Layer 2 of a small transformer language model trained on English Wikipedia (14 layers, counted from 0, width 128).
A neuron's activation on a vector x is ReLU(weights . x + bias), where the dot is the dot product.
The model reads these tokens: " n" "ight" " R" "as" "her" "s" " r" "ad" "ar" " p" "ic" "k" "ed" " " "up" " th" "ir" "t"

The vector x that enters this layer's MLP at each token. A number n stands for (n - 500) times 0.0064.
0 " n": 666 188 359 561 409 522 782 398 547 243 556 587 602 463 727 450 772 612 295 437 188 393 664 263 499 409 404 456 570 528 534 641 600 359 280 657 699 561 351 590 613 248 481 441 674 501 407 626 594 310 573 358 469 301 571 537 549 316 528 751 291 806 597 343 427 739 448 468 455 434 431 587 342 554 239 714 513 274 417 391 461 630 278 447 464 545 540 468 250 453 338 483 446 261 594 334 425 444 506 567 554 396 630 474 465 651 472 666 454 607 568 554 799 588 474 596 470 510 610 475 513 641 864 608 399 661 760 540
1 "ight": 474 368 404 563 372 599 723 406 624 344 487 541 657 507 644 515 564 472 355 479 293 476 661 361 442 417 605 550 387 668 729 761 455 217 461 728 606 400 270 762 625 237 463 453 699 562 363 610 538 453 431 431 482 418 529 345 715 345 617 632 464 781 353 401 406 680 322 642 585 412 441 468 519 679 206 804 743 364 438 288 464 586 167 559 448 326 530 590 191 372 469 345 432 332 657 316 287 327 390 463 546 440 607 571 517 640 461 508 397 565 589 428 783 687 476 594 518 406 614 377 641 427 619 654 518 513 645 630
2 " R": 582 364 379 525 457 605 728 237 538 410 461 694 479 738 668 403 624 522 441 383 111 420 473 293 449 394 405 452 579 582 515 577 529 268 438 634 586 532 416 514 622 235 449 304 680 521 425 580 625 362 430 277 479 370 581 469 531 424 809 710 344 838 391 477 465 668 328 579 566 568 470 440 481 592 245 753 540 419 483 304 338 746 287 432 516 589 669 521 97 353 392 476 374 325 762 424 463 491 394 579 603 545 740 663 430 632 475 540 436 669 581 383 711 524 381 522 501 503 593 437 520 521 733 401 522 749 732 591
3 "as": 645 305 468 410 506 552 809 493 488 366 509 603 438 768 514 570 653 491 428 398 173 493 605 345 570 454 359 504 441 661 593 661 547 305 470 695 624 511 320 526 407 197 573 631 642 523 309 484 649 374 556 467 402 364 664 404 707 361 646 651 405 739 438 291 516 687 265 663 671 607 452 622 447 512 275 593 640 354 504 396 489 646 270 476 548 556 681 608 185 406 302 328 274 385 749 267 459 406 212 403 540 420 474 458 430 646 524 668 398 633 479 202 647 583 373 437 511 429 627 471 530 655 659 616 502 672 780 784
4 "her": 646 396 378 568 413 591 718 524 616 296 586 601 673 753 657 303 618 518 409 400 21 468 537 418 739 437 406 576 573 614 649 515 710 308 400 789 600 408 358 571 383 202 587 452 667 605 303 470 532 364 525 414 461 378 610 422 653 383 557 639 543 804 463 311 439 737 448 643 495 398 493 611 480 551 216 613 695 363 378 179 362 677 333 446 405 681 436 603 225 536 292 243 377 392 710 372 459 454 395 493 566 525 580 512 351 531 464 485 463 711 480 399 690 653 532 505 416 311 668 338 520 484 628 545 506 695 778 626
5 "s": 684 328 434 535 395 612 776 341 614 262 479 677 672 687 623 460 644 476 356 459 210 526 502 380 447 421 308 581 528 628 562 605 625 323 333 653 673 524 426 490 395 200 437 522 679 543 388 500 563 370 493 405 506 321 623 354 644 331 624 651 551 681 366 400 385 803 513 651 633 588 425 390 551 421 114 547 691 451 534 268 472 680 357 469 571 556 551 471 168 398 360 465 227 377 791 331 455 523 340 520 642 473 583 482 533 533 537 617 424 622 538 386 574 453 352 388 411 484 656 339 498 510 700 629 524 725 788 829
6 " r": 641 348 398 486 445 657 771 364 598 459 492 657 589 671 656 438 592 624 401 413 188 432 554 355 421 351 256 398 518 524 461 627 394 315 302 638 628 471 366 538 654 309 486 349 677 571 433 584 730 287 489 377 485 263 562 487 518 398 638 649 401 786 284 523 353 772 370 534 543 493 437 500 529 579 235 650 629 427 507 179 384 747 377 447 507 651 674 520 165 285 431 420 397 325 771 465 377 482 363 554 629 499 783 494 360 614 464 545 452 766 634 482 622 607 362 419 550 498 574 412 607 627 620 417 425 743 777 622
7 "ad": 522 357 375 546 506 632 690 564 450 284 624 513 618 697 523 578 603 486 385 415 153 632 648 332 620 406 377 635 493 671 628 678 399 335 343 609 587 396 352 429 440 255 648 547 633 568 279 567 743 331 479 455 391 355 508 538 682 277 567 702 382 737 302 337 424 703 345 639 587 473 388 542 532 519 233 693 589 395 483 318 512 729 218 522 423 641 641 545 226 318 445 240 293 264 751 314 438 559 250 438 604 438 523 494 510 698 459 643 402 618 501 372 627 678 432 491 449 525 692 594 551 513 607 447 476 736 792 747
8 "ar": 624 294 428 594 477 596 706 616 503 317 607 498 580 836 646 479 660 560 334 367 114 550 581 363 610 396 351 619 520 591 532 560 480 334 402 757 540 404 203 569 497 134 603 541 550 646 176 572 706 356 489 385 473 462 678 443 560 376 631 663 418 773 323 384 446 658 341 551 511 612 385 571 556 527 229 717 664 518 422 196 496 736 361 520 543 628 516 548 238 436 389 242 406 226 646 302 530 480 277 447 668 386 472 550 322 632 359 535 560 706 500 325 471 574 390 438 514 563 594 521 544 550 688 639 470 671 798 723
9 " p": 536 327 441 591 543 711 699 454 549 285 514 561 590 677 643 334 638 638 455 360 299 413 623 314 449 312 222 410 627 580 532 626 387 337 273 742 509 578 336 523 574 203 469 445 727 583 389 595 659 279 601 399 412 281 592 460 504 491 555 740 454 769 334 473 413 849 453 504 545 488 483 561 444 507 203 655 565 465 456 204 486 766 336 523 464 596 626 381 281 338 480 359 404 278 765 372 347 389 435 601 742 459 617 480 343 646 435 559 323 671 594 534 721 567 347 476 428 489 627 503 488 715 669 466 440 763 661 570
10 "ic": 636 237 514 718 419 667 674 505 475 276 457 519 589 678 591 352 641 562 346 281 188 476 398 306 381 329 482 534 501 728 577 714 539 342 353 632 454 616 349 597 658 307 598 464 657 640 332 639 576 393 465 315 492 434 705 531 542 614 541 656 540 890 237 480 401 585 326 645 554 610 569 549 425 513 189 533 633 326 514 369 587 792 310 453 504 615 459 587 171 363 437 278 464 232 681 311 475 407 323 465 601 397 593 553 195 628 450 650 458 573 435 477 741 663 413 511 510 405 557 436 572 635 744 455 487 700 689 628
11 "k": 523 289 600 703 544 597 595 364 561 313 548 645 588 655 669 454 650 425 439 407 159 502 502 273 464 381 336 569 481 686 597 677 391 324 479 734 450 566 448 535 469 199 414 437 634 590 345 568 570 356 540 280 482 479 549 440 530 388 565 694 564 754 328 412 312 696 462 572 531 564 606 575 529 445 73 587 706 274 399 415 427 793 244 534 506 501 526 543 306 363 412 343 348 289 671 295 399 455 292 480 705 422 498 457 439 700 556 575 355 681 566 435 642 728 572 459 422 477 654 485 497 642 787 420 384 680 925 693
12 "ed": 514 361 527 728 528 668 811 411 575 178 510 517 613 732 621 553 616 558 272 415 294 407 556 340 429 422 349 643 617 579 524 677 404 315 318 696 590 511 345 507 545 222 483 500 590 634 328 744 535 460 466 416 399 352 589 466 685 515 626 722 490 829 209 380 414 681 495 672 508 610 505 601 574 389 177 506 712 354 486 238 634 645 311 459 423 620 593 451 201 285 365 321 448 214 733 390 455 496 240 447 705 404 572 392 463 603 531 558 359 607 562 439 644 641 533 496 369 520 613 423 548 465 698 511 461 664 682 560
13 " ": 558 245 463 571 453 634 791 401 502 181 534 654 600 588 747 447 571 656 426 377 278 462 551 313 454 312 196 451 464 626 562 732 400 338 327 662 544 597 339 472 583 222 470 244 598 604 301 590 650 427 465 385 431 451 595 459 528 477 713 731 563 759 285 491 340 698 464 664 544 619 457 530 547 621 200 582 620 386 516 221 508 693 318 596 537 628 559 476 301 322 249 322 368 290 656 331 405 398 407 619 645 480 707 607 538 687 581 501 287 697 525 442 593 656 360 602 450 530 546 464 470 689 639 426 453 734 638 537
14 "up": 463 343 396 557 472 650 699 488 584 292 625 564 644 793 574 507 772 436 356 346 194 469 609 456 518 478 406 465 462 667 579 666 577 384 460 701 422 597 430 575 492 29 511 443 633 679 364 730 672 366 574 288 391 353 699 349 495 328 532 676 442 886 292 341 404 767 301 674 618 560 446 675 477 450 308 640 637 426 364 470 563 745 319 352 403 570 445 483 280 426 440 467 437 165 747 357 414 441 220 592 564 459 672 608 491 585 410 634 339 633 445 549 574 718 410 403 401 413 624 334 438 556 672 465 525 613 722 541
15 " th": 525 292 347 697 462 602 696 415 502 325 512 521 528 517 744 518 524 608 464 307 279 334 604 309 626 284 284 473 445 499 629 677 599 343 368 670 583 515 310 497 488 282 387 433 677 540 448 527 572 412 560 409 433 427 726 540 527 465 670 746 523 866 445 484 326 855 330 562 647 583 470 512 492 552 280 640 857 404 469 155 457 538 304 359 421 610 532 613 278 338 242 410 453 303 723 288 428 388 402 657 679 424 628 394 471 583 509 475 308 778 557 490 694 784 413 471 606 433 680 423 440 654 574 340 435 602 768 527
16 "ir": 388 309 266 592 346 499 606 488 396 511 641 619 675 696 582 554 698 578 290 404 336 403 623 421 638 236 557 514 489 708 661 657 486 241 325 705 580 442 344 549 591 170 587 374 507 663 372 723 715 512 427 344 334 338 684 493 557 509 448 646 426 809 458 331 317 695 397 640 600 464 471 391 683 452 263 647 753 443 398 201 561 639 341 568 427 579 489 507 226 415 299 353 489 279 639 342 529 606 180 502 611 546 700 539 439 717 403 646 333 516 539 453 689 532 384 390 402 541 652 431 644 552 599 460 538 635 696 682
17 "t": 541 232 385 606 389 604 632 361 603 300 607 749 659 632 581 526 606 505 363 573 233 467 609 374 634 282 490 653 517 694 643 769 338 367 473 745 554 503 291 532 392 328 475 496 691 524 405 635 609 477 508 401 350 266 617 356 650 550 549 689 547 893 389 448 351 746 430 548 588 575 491 372 586 443 156 602 704 440 440 154 531 698 280 547 495 569 439 358 314 296 240 471 394 372 688 299 436 475 314 476 596 378 707 597 396 575 448 611 280 530 516 406 749 568 364 467 494 433 765 422 539 560 589 365 470 604 771 608

Each question shows the input weights of one neuron of the MLP. A number n stands for (n - 500) times 0.00076.

n388 (bias -0.034): 422 583 583 524 565 541 379 701 683 449 689 427 453 464 394 306 589 579 471 353 460 463 529 271 766 428 635 289 546 397 432 607 438 471 638 378 592 510 414 436 660 728 342 484 385 420 543 527 440 519 511 451 788 363 655 548 514 580 446 603 463 389 330 690 352 235 403 391 600 526 422 696 421 523 469 435 574 463 675 665 503 424 674 503 506 583 519 730 455 385 473 545 609 310 610 473 487 450 706 490 631 325 313 500 503 476 541 444 273 493 528 626 432 443 500 577 637 497 605 623 413 546 487 460 482 452 484 633
It fires most on token 15 " th"

n260 (bias -0.027): 610 576 443 468 490 434 625 530 531 530 541 463 512 479 507 498 556 516 524 449 471 449 506 433 595 510 527 506 491 474 509 559 574 466 514 528 533 517 406 477 481 427 527 481 574 565 444 464 389 534 554 560 511 539 411 480 568 596 451 522 473 387 482 497 528 473 558 370 552 476 558 530 516 446 486 451 540 476 456 569 488 343 434 526 467 456 513 486 467 526 610 538 519 494 450 475 507 469 552 488 475 538 548 506 541 492 522 503 488 593 536 484 505 445 509 533 552 469 425 548 388 580 487 460 511 458 512 536
It fires most on token 0 " n"

n105 (bias -0.043): 456 469 663 508 362 318 481 719 549 765 665 655 546 413 436 313 512 786 692 388 401 317 493 540 250 366 385 401 379 570 570 381 575 545 391 452 540 403 673 753 624 227 327 669 554 462 545 355 390 446 394 285 492 436 504 496 369 636 446 418 584 453 177 473 530 421 480 645 614 409 608 603 591 458 728 628 477 404 644 461 607 553 473 741 575 528 338 310 364 809 563 374 780 464 443 585 693 438 471 651 460 598 283 582 538 591 628 548 539 315 572 526 447 492 600 469 567 335 384 519 568 329 676 404 535 370 306 527
On which token does it fire most, and how strongly? 10 "ic", at about 0.13

n312 (bias -0.026): 689 435 623 441 611 472 686 570 512 452 484 610 505 350 455 537 425 363 620 445 465 557 515 543 436 596 524 557 535 406 603 566 476 633 416 527 433 423 425 442 418 451 632 537 587 472 420 332 613 457 495 418 525 601 429 534 605 413 480 464 336 432 545 568 535 483 416 389 471 469 518 415 485 700 400 472 386 658 363 689 285 542 515 500 429 555 614 618 568 600 490 586 397 453 462 567 488 527 531 410 479 483 437 474 480 642 443 548 464 462 472 345 443 510 512 510 473 700 510 530 571 586 458 523 431 383 571 523
On which three tokens does it fire most, strongest first? 3 "as", 7 "ad", 8 "ar"

n426 (bias -0.005): 359 615 588 621 485 596 494 341 533 390 506 617 512 411 497 570 463 569 512 720 594 447 719 365 564 521 364 525 464 491 608 463 563 494 357 321 428 454 522 503 634 556 628 527 402 418 529 397 532 420 493 373 427 353 503 474 491 424 265 369 567 324 365 679 485 336 377 484 481 345 426 518 470 593 567 831 503 488 530 531 347 632 497 475 346 389 497 584 553 435 506 512 457 727 354 472 521 402 477 447 415 543 773 367 536 367 519 628 691 531 471 554 477 635 491 467 672 488 396 494 529 690 488 540 464 647 497 575
On which token does it fire most, and how strongly? 6 " r", at about 0.29

n431 (bias -0.030): 524 455 637 665 467 481 341 485 415 579 605 407 466 626 584 406 216 504 661 630 523 830 308 508 660 599 383 707 604 395 489 371 449 544 334 507 536 500 345 413 432 465 477 611 698 515 400 535 660 560 516 586 353 588 365 627 539 522 390 577 624 422 524 428 448 463 574 562 119 517 328 361 366 638 299 519 663 618 601 434 423 262 726 787 238 516 329 803 475 649 523 489 370 321 406 715 610 492 666 611 399 450 504 270 444 477 454 753 446 481 574 571 666 557 433 436 654 411 608 481 492 562 441 333 503 399 474 670
Its two highest activations, in order, are on tokens 4 "her", 7 "ad"

n339 (bias -0.026): 422 570 683 454 270 546 337 517 579 420 442 441 546 348 388 698 242 634 624 283 401 626 436 418 429 349 496 383 406 605 285 323 635 503 639 419 480 593 696 511 359 464 551 538 728 801 287 547 459 669 451 456 525 467 469 639 544 551 281 439 433 460 563 518 448 334 449 216 409 588 354 402 497 549 408 679 486 653 510 630 619 531 511 450 526 515 440 635 426 521 579 421 593 478 556 436 425 679 628 378 617 584 686 622 577 460 547 448 346 496 447 566 678 649 708 458 593 445 420 500 540 442 638 340 523 431 253 763
On which token does it fire most, and how strongly? 10 "ic", at about 0.12

n115 (bias -0.027): 633 442 560 581 485 588 487 567 409 478 552 504 614 364 518 584 524 397 467 478 523 407 338 378 377 457 546 390 399 535 447 605 544 551 488 455 452 647 442 529 518 482 558 580 584 525 475 484 385 567 558 482 547 527 463 520 460 515 467 458 560 490 502 577 496 470 407 468 412 533 445 419 372 504 528 429 422 475 460 586 545 565 478 500 456 416 434 511 524 508 595 541 583 386 496 549 547 402 521 610 486 531 571 453 535 484 604 494 577 402 389 475 527 508 560 577 541 502 472 519 486 460 585 475 500 496 583 601
On which three tokens does it fire most, strongest first? 10 "ic", 0 " n", 11 "k"

n3 (bias -0.020): 441 524 795 560 267 655 677 589 354 526 489 428 414 421 455 554 412 350 546 522 250 401 573 621 339 665 604 597 479 420 500 239 917 544 407 570 480 412 504 573 417 320 511 415 419 514 496 514 412 461 541 402 368 535 547 623 378 537 671 347 677 543 709 569 568 517 341 493 518 437 542 565 517 627 623 676 528 370 514 529 446 288 405 359 272 680 500 318 470 654 415 584 327 640 351 408 470 586 576 493 511 586 545 553 763 529 518 471 398 223 542 569 593 682 601 462 564 469 424 497 547 361 344 521 487 518 554 468
It fires most on token 4 "her"

n22 (bias -0.039): 609 617 430 578 444 549 415 561 474 568 396 464 550 435 435 455 576 495 593 460 514 454 551 505 510 740 550 651 578 686 407 474 515 474 449 313 486 449 591 416 605 556 498 441 449 457 409 470 485 453 652 465 329 415 465 574 580 463 589 640 608 443 685 505 545 439 425 453 542 446 478 598 517 533 530 449 575 471 649 488 502 453 429 439 493 562 516 573 387 417 493 505 561 547 608 454 544 451 569 466 423 427 426 456 493 595 527 452 451 437 509 457 495 558 570 457 337 385 311 538 498 652 462 384 469 685 535 471
On which three tokens does it fire most, strongest first? 7 "ad", 3 "as", 10 "ic"

n300 (bias -0.034): 354 253 521 195 358 484 452 428 504 535 458 556 310 251 538 753 426 317 546 521 468 661 586 427 447 251 656 571 368 605 376 716 702 417 455 551 392 590 722 744 306 512 596 436 541 548 448 454 375 638 404 225 549 458 414 406 681 695 455 596 411 454 594 447 452 377 513 301 538 518 558 419 636 709 555 715 541 455 171 458 567 408 570 467 325 500 538 461 691 570 637 681 769 651 293 384 460 544 558 385 496 365 650 583 650 260 459 453 245 508 691 645 719 402 659 399 729 631 593 378 327 500 436 566 352 554 187 608
It fires most on token 1 "ight"

n13 (bias -0.010): 432 509 500 498 426 556 542 528 477 516 581 555 437 391 513 430 498 476 555 523 533 518 488 412 495 472 480 555 539 500 438 470 526 542 500 382 525 482 550 566 386 473 492 529 414 533 498 464 446 423 399 569 527 567 479 523 467 576 451 569 539 459 348 547 480 495 452 460 507 696 409 516 461 469 485 558 502 575 441 541 549 474 470 617 503 533 461 419 583 482 477 537 489 485 495 500 552 510 408 454 462 586 406 479 470 485 482 556 473 481 490 486 580 570 534 502 532 529 514 524 456 460 520 395 506 518 548 515
It fires most on token 11 "k"

n318 (bias -0.028): 321 507 676 822 479 493 482 571 581 531 541 793 464 558 503 545 423 419 586 541 680 655 365 508 395 658 429 694 511 337 584 362 646 461 450 385 565 504 407 558 369 688 307 568 456 357 381 615 496 334 527 406 619 517 392 472 526 621 565 389 713 504 420 727 337 295 654 456 247 447 409 554 525 361 353 562 351 555 461 541 524 276 467 507 754 556 415 172 358 471 578 567 434 478 825 328 626 586 397 438 429 631 424 456 568 519 526 647 456 413 497 489 213 358 497 583 454 465 593 525 410 595 595 675 431 441 423 541
On which token does it fire most, and how strongly? 5 "s", at about 0.25

n98 (bias 0.002): 424 581 493 477 462 546 480 475 506 564 499 479 456 540 479 413 499 440 522 512 490 500 521 519 550 516 472 452 410 482 391 484 495 511 522 530 462 449 462 589 519 479 570 571 523 546 491 433 581 507 428 617 532 536 458 590 535 459 464 514 525 463 602 473 454 496 533 461 495 537 464 525 502 434 474 539 486 511 454 453 476 501 505 461 536 576 568 518 447 551 541 534 483 475 511 497 532 501 494 455 534 489 503 512 529 567 474 467 485 536 540 523 431 518 502 497 516 485 440 432 454 477 468 494 492 505 531 448
On which token does it fire most, and how strongly? 8 "ar", at about 0.14

n313 (bias 0.004): 505 673 526 431 339 475 581 443 473 441 402 560 365 470 481 529 523 531 524 534 447 497 531 571 472 622 432 497 483 387 316 442 570 539 495 546 409 467 355 558 462 561 430 401 457 677 545 495 444 554 484 542 467 386 592 437 521 543 543 536 470 365 561 405 399 505 435 533 660 361 655 320 431 637 631 462 495 459 659 505 568 507 597 444 330 474 507 550 490 373 428 551 490 529 515 444 468 551 572 472 586 615 530 589 530 698 383 468 536 376 714 512 495 536 589 655 495 444 457 553 686 488 547 348 528 567 424 464
It fires most on token 2 " R"

n97 (bias -0.021): 545 488 580 787 436 512 367 420 443 482 615 485 573 517 608 560 303 754 650 678 546 516 251 394 582 470 348 596 607 326 728 461 652 833 386 351 485 418 572 376 404 165 428 451 527 423 357 722 447 369 372 367 465 568 235 638 259 333 578 504 457 544 435 581 546 284 327 405 472 675 571 308 554 446 633 728 391 882 431 627 478 649 547 543 500 536 376 644 537 261 484 579 504 520 450 343 568 354 845 527 624 445 600 504 596 608 547 759 551 332 551 489 400 543 392 485 553 462 360 639 359 568 500 469 479 524 557 373
On which token does it fire most, and how strongly? 13 " ", at about 0.21

n95 (bias -0.023): 674 551 561 372 542 520 508 519 704 638 350 516 335 551 617 492 536 758 440 521 606 252 598 483 504 661 431 500 488 485 504 267 741 504 225 632 638 568 650 445 436 600 261 585 436 414 775 218 446 330 580 787 437 405 458 761 496 538 464 584 598 358 641 512 504 419 471 592 387 384 552 629 333 539 701 304 452 552 504 496 306 647 612 352 496 529 552 237 451 591 371 492 284 528 783 580 691 233 561 552 589 470 488 220 355 684 352 479 460 710 496 391 470 278 452 461 676 435 507 406 791 443 627 504 346 516 431 347
Its two highest activations, in order, are on tokens 6 " r", 0 " n"

n237 (bias -0.045): 483 474 550 565 516 445 475 712 456 348 645 589 676 455 410 437 595 569 512 383 433 425 506 507 400 822 500 437 611 515 513 416 393 550 524 515 549 217 536 429 255 336 530 532 494 395 486 342 517 231 703 697 407 261 345 417 493 660 439 615 583 447 432 471 528 453 503 612 249 344 604 538 602 468 564 572 519 659 579 668 525 573 333 317 434 453 600 638 485 464 533 622 454 500 545 728 431 528 496 344 424 439 500 572 586 493 556 436 552 682 382 608 410 568 599 532 556 491 531 606 594 419 503 461 620 487 387 388
On which three tokens does it fire most, strongest first? 7 "ad", 4 "her", 14 "up"

n44 (bias -0.029): 557 212 459 588 479 456 415 649 518 651 400 232 414 484 433 350 485 374 353 432 532 349 386 553 336 482 515 560 450 624 485 565 635 401 440 441 534 281 582 540 314 478 667 621 744 586 378 437 768 296 628 571 475 534 490 618 601 413 529 736 572 582 500 540 546 426 474 629 589 320 493 489 479 532 594 247 376 667 418 637 378 472 416 540 554 320 503 366 545 653 710 626 728 675 420 584 714 251 409 669 295 428 464 588 611 388 445 644 350 391 642 479 232 704 497 522 511 373 448 540 387 479 528 493 375 697 584 629
Its two highest activations, in order, are on tokens 14 "up", 3 "as"

n361 (bias -0.016): 446 548 477 562 338 448 396 623 456 345 461 509 529 397 327 566 445 497 406 540 385 604 494 537 574 351 573 431 475 552 487 564 699 509 659 549 530 406 388 644 259 507 510 421 597 360 361 503 673 602 363 367 404 470 451 457 692 521 282 343 446 678 649 567 506 538 590 274 744 529 341 332 516 582 620 520 355 552 468 487 559 405 448 692 395 586 409 414 577 481 516 652 607 725 375 445 444 707 528 542 702 412 586 510 455 527 682 487 558 351 506 551 648 406 461 647 357 506 427 618 733 363 437 506 518 553 419 448
On which token does it fire most, and how strongly? 17 "t", at about 0.6

n66 (bias -0.015): 557 396 531 567 453 352 506 591 374 608 454 450 574 439 489 664 421 485 401 450 446 393 620 528 422 355 587 383 521 577 555 371 410 357 607 457 372 409 512 401 543 485 485 535 548 515 282 227 468 469 468 584 503 494 382 603 550 463 434 424 488 429 547 500 491 597 590 543 389 554 660 500 721 462 587 552 482 413 367 534 465 568 543 497 472 571 641 646 532 506 634 500 500 658 458 546 238 490 845 621 475 278 470 394 470 568 631 487 539 473 436 411 490 627 422 455 509 503 563 682 718 299 529 636 355 564 677 518
On which three tokens does it fire most, strongest first? 7 "ad", 1 "ight", 11 "k"

n469 (bias -0.023): 448 620 540 545 626 603 608 559 395 440 554 454 388 470 510 472 330 396 518 403 319 603 568 465 566 671 289 497 332 447 414 497 551 602 563 458 401 586 365 571 476 615 542 470 567 386 407 511 430 608 535 623 580 582 598 511 506 408 395 553 626 463 514 577 548 444 557 253 463 581 506 666 386 552 683 595 649 428 497 458 481 630 559 467 690 446 562 497 503 533 416 359 528 338 473 561 513 509 566 475 639 505 396 310 634 540 447 598 481 417 526 568 403 386 354 593 497 543 497 319 614 505 377 514 407 492 521 531
It fires most on token 8 "ar"

n335 (bias -0.040): 441 696 689 521 350 681 455 438 531 540 511 216 350 481 366 620 418 529 540 628 412 364 625 633 440 432 616 464 445 396 550 542 700 589 539 493 450 450 583 532 517 386 612 552 723 646 522 644 533 467 271 474 655 673 466 439 216 527 655 439 384 580 648 437 393 596 197 349 457 436 280 636 271 500 361 589 521 426 639 525 507 365 686 404 467 591 391 564 416 450 432 646 843 507 451 536 357 504 500 525 576 517 483 568 451 387 618 515 191 390 493 691 357 500 680 475 705 507 470 615 613 558 418 419 593 493 411 518
It fires most on token 15 " th"

n252 (bias -0.015): 534 459 526 482 502 406 435 449 589 496 528 379 611 539 544 571 535 521 489 460 541 491 535 555 573 668 651 408 471 550 514 466 460 631 546 533 403 362 449 489 428 544 591 504 511 602 389 460 563 451 461 346 473 589 388 483 385 480 557 428 498 359 620 484 449 553 415 514 568 593 477 374 565 657 476 558 440 502 513 535 469 661 521 512 483 387 427 622 445 645 498 573 560 383 552 595 332 461 475 479 498 468 520 484 550 417 502 531 565 397 611 529 424 608 390 412 562 516 530 543 618 297 458 422 521 453 531 405
Its two highest activations, in order, are on tokens 1 "ight", 14 "up"

n410 (bias -0.015): 523 498 468 388 600 369 526 561 526 393 680 334 397 474 531 433 529 517 448 520 529 493 502 611 312 591 425 550 431 601 536 418 540 427 500 445 530 306 512 435 434 515 456 663 628 483 495 468 337 471 490 555 399 567 405 454 567 562 471 449 534 639 538 388 512 455 400 573 426 402 517 505 585 438 538 524 428 447 533 566 470 486 573 571 498 517 511 489 500 662 654 528 488 411 474 461 463 392 500 573 713 464 450 515 488 418 563 470 364 582 628 337 405 592 493 369 626 470 466 533 495 642 446 486 671 564 498 522
It fires most on token 3 "as"

n233 (bias -0.010): 547 426 583 496 432 447 511 512 460 448 416 535 545 349 504 569 577 514 515 518 500 506 481 477 363 644 381 599 446 476 435 492 486 530 543 440 506 494 608 471 480 488 554 295 563 572 486 478 541 487 513 480 430 553 415 547 512 595 510 566 599 532 500 397 567 466 502 564 430 451 457 579 527 562 547 561 567 414 434 508 583 469 554 649 524 514 340 541 507 543 566 481 492 597 459 617 483 412 474 563 462 582 615 482 455 453 488 410 460 518 502 517 458 376 493 601 563 532 506 517 579 525 462 419 359 586 521 480
It fires most on token 13 " "

n500 (bias -0.039): 441 475 657 585 514 429 434 401 418 519 532 555 386 491 406 442 443 483 550 389 553 400 409 518 452 601 425 379 486 310 455 612 462 478 485 581 439 531 468 450 463 377 520 566 508 503 568 374 485 450 584 456 363 510 581 532 370 599 393 466 494 491 456 712 670 558 488 563 526 462 508 458 572 508 588 602 641 365 627 345 549 470 534 551 471 567 442 553 653 319 529 622 637 512 615 602 527 398 669 534 503 380 380 517 263 491 585 280 429 350 440 735 593 285 615 614 451 544 657 648 520 448 527 551 518 523 669 417
On which token does it fire most, and how strongly? 9 " p", at about 0.23

n109 (bias -0.043): 339 700 490 464 497 378 447 660 347 452 657 406 589 414 411 493 516 552 566 370 570 610 546 560 510 695 418 543 450 500 623 433 414 500 567 723 521 320 402 471 388 442 569 566 731 570 604 389 510 404 493 533 545 479 469 500 615 647 465 549 634 480 466 519 565 416 517 406 353 266 358 494 663 717 663 519 487 385 726 497 358 437 409 477 369 411 392 366 396 429 601 302 387 493 475 523 429 318 755 494 240 627 471 490 434 447 684 543 539 545 330 343 473 548 708 627 528 590 433 570 434 611 475 548 549 592 553 581
On which three tokens does it fire most, strongest first? 4 "her", 1 "ight", 7 "ad"

n134 (bias -0.023): 439 448 422 473 461 523 454 612 553 482 559 497 397 556 437 569 523 412 379 449 510 498 503 450 567 515 502 374 462 421 550 554 455 461 482 490 528 509 518 505 447 548 466 502 523 465 472 538 517 470 412 531 556 586 476 510 493 498 490 523 472 419 474 550 544 503 324 436 457 504 413 503 583 495 535 633 447 623 497 566 532 510 445 603 588 455 482 483 508 488 495 483 520 606 547 463 581 590 504 523 433 493 441 442 427 424 484 515 576 493 487 519 506 500 365 467 536 625 452 535 509 615 502 588 414 452 536 618
It fires most on token 8 "ar"

n456 (bias -0.026): 508 488 444 455 457 461 517 514 490 447 415 473 519 440 495 477 584 670 426 582 580 547 367 531 387 621 396 349 577 544 587 517 505 550 529 547 384 633 387 485 535 570 553 490 544 539 549 438 477 491 445 497 400 446 451 657 553 369 515 435 468 412 513 515 433 395 394 527 379 555 377 464 637 384 396 577 525 586 452 548 559 584 567 515 409 351 535 484 493 527 418 723 440 467 480 520 545 366 629 507 432 514 510 562 583 543 478 324 500 483 511 604 416 658 571 524 450 564 361 602 584 517 660 662 309 603 403 530
Its two highest activations, in order, are on tokens 0 " n", 13 " "

n79 (bias -0.026): 363 482 485 493 555 514 200 787 500 520 720 514 507 333 526 631 672 655 463 324 244 529 369 496 617 534 533 551 646 557 511 567 373 627 568 148 610 369 702 317 332 461 760 331 276 615 504 435 604 589 293 643 416 399 456 723 620 561 391 414 381 380 682 444 452 435 409 277 605 421 443 503 469 653 364 493 550 560 493 532 493 431 679 475 411 558 593 634 449 557 457 425 429 395 637 579 497 462 434 404 485 594 409 429 490 646 625 529 350 457 516 549 576 411 480 518 575 606 493 640 548 466 369 489 497 446 709 751
Its two highest activations, in order, are on tokens 7 "ad", 16 "ir"

n499 (bias -0.035): 343 584 500 418 398 592 454 360 440 519 608 477 587 329 673 546 603 559 542 486 405 476 506 557 401 428 777 493 453 487 545 635 465 384 466 533 490 353 444 547 590 493 333 460 619 493 418 448 403 662 608 518 612 613 353 451 475 370 466 579 456 455 461 621 656 520 504 317 329 462 548 503 844 537 553 418 561 561 550 389 366 703 723 644 240 479 331 648 639 626 586 441 442 413 301 510 572 507 630 483 105 532 513 514 366 577 686 277 507 551 538 433 758 497 484 480 339 355 609 507 570 362 381 667 546 507 530 462
Its two highest activations, in order, are on tokens 1 "ight", 4 "her"

n120 (bias -0.018): 91 575 552 540 434 482 406 612 354 490 588 461 550 512 381 422 601 321 530 396 532 446 626 448 572 510 253 662 409 445 453 486 541 545 539 551 476 399 412 215 537 351 584 493 583 546 504 562 470 554 557 441 504 434 459 756 496 415 582 555 589 555 729 358 741 388 537 373 592 504 536 557 665 479 255 558 353 769 588 562 769 574 471 529 583 308 346 456 807 450 525 448 594 533 489 511 628 492 402 540 434 415 514 475 468 544 442 496 421 540 680 686 718 277 513 635 303 441 378 447 596 199 542 622 526 266 420 555
It fires most on token 16 "ir"

n457 (bias -0.018): 420 536 449 540 562 417 455 668 461 439 528 587 388 575 418 608 419 491 604 471 600 506 345 452 439 550 374 579 509 453 500 509 633 429 441 374 627 300 453 518 480 463 578 629 614 331 297 587 419 626 604 443 170 588 618 523 465 523 500 625 473 695 709 634 560 491 392 394 513 524 503 412 608 521 385 441 420 531 304 563 320 392 481 450 517 475 474 558 594 300 659 453 546 601 491 379 675 575 410 599 563 497 385 481 476 367 466 538 528 491 394 476 349 515 597 536 613 506 532 555 560 373 280 521 592 819 364 621
Its two highest activations, in order, are on tokens 8 "ar", 7 "ad"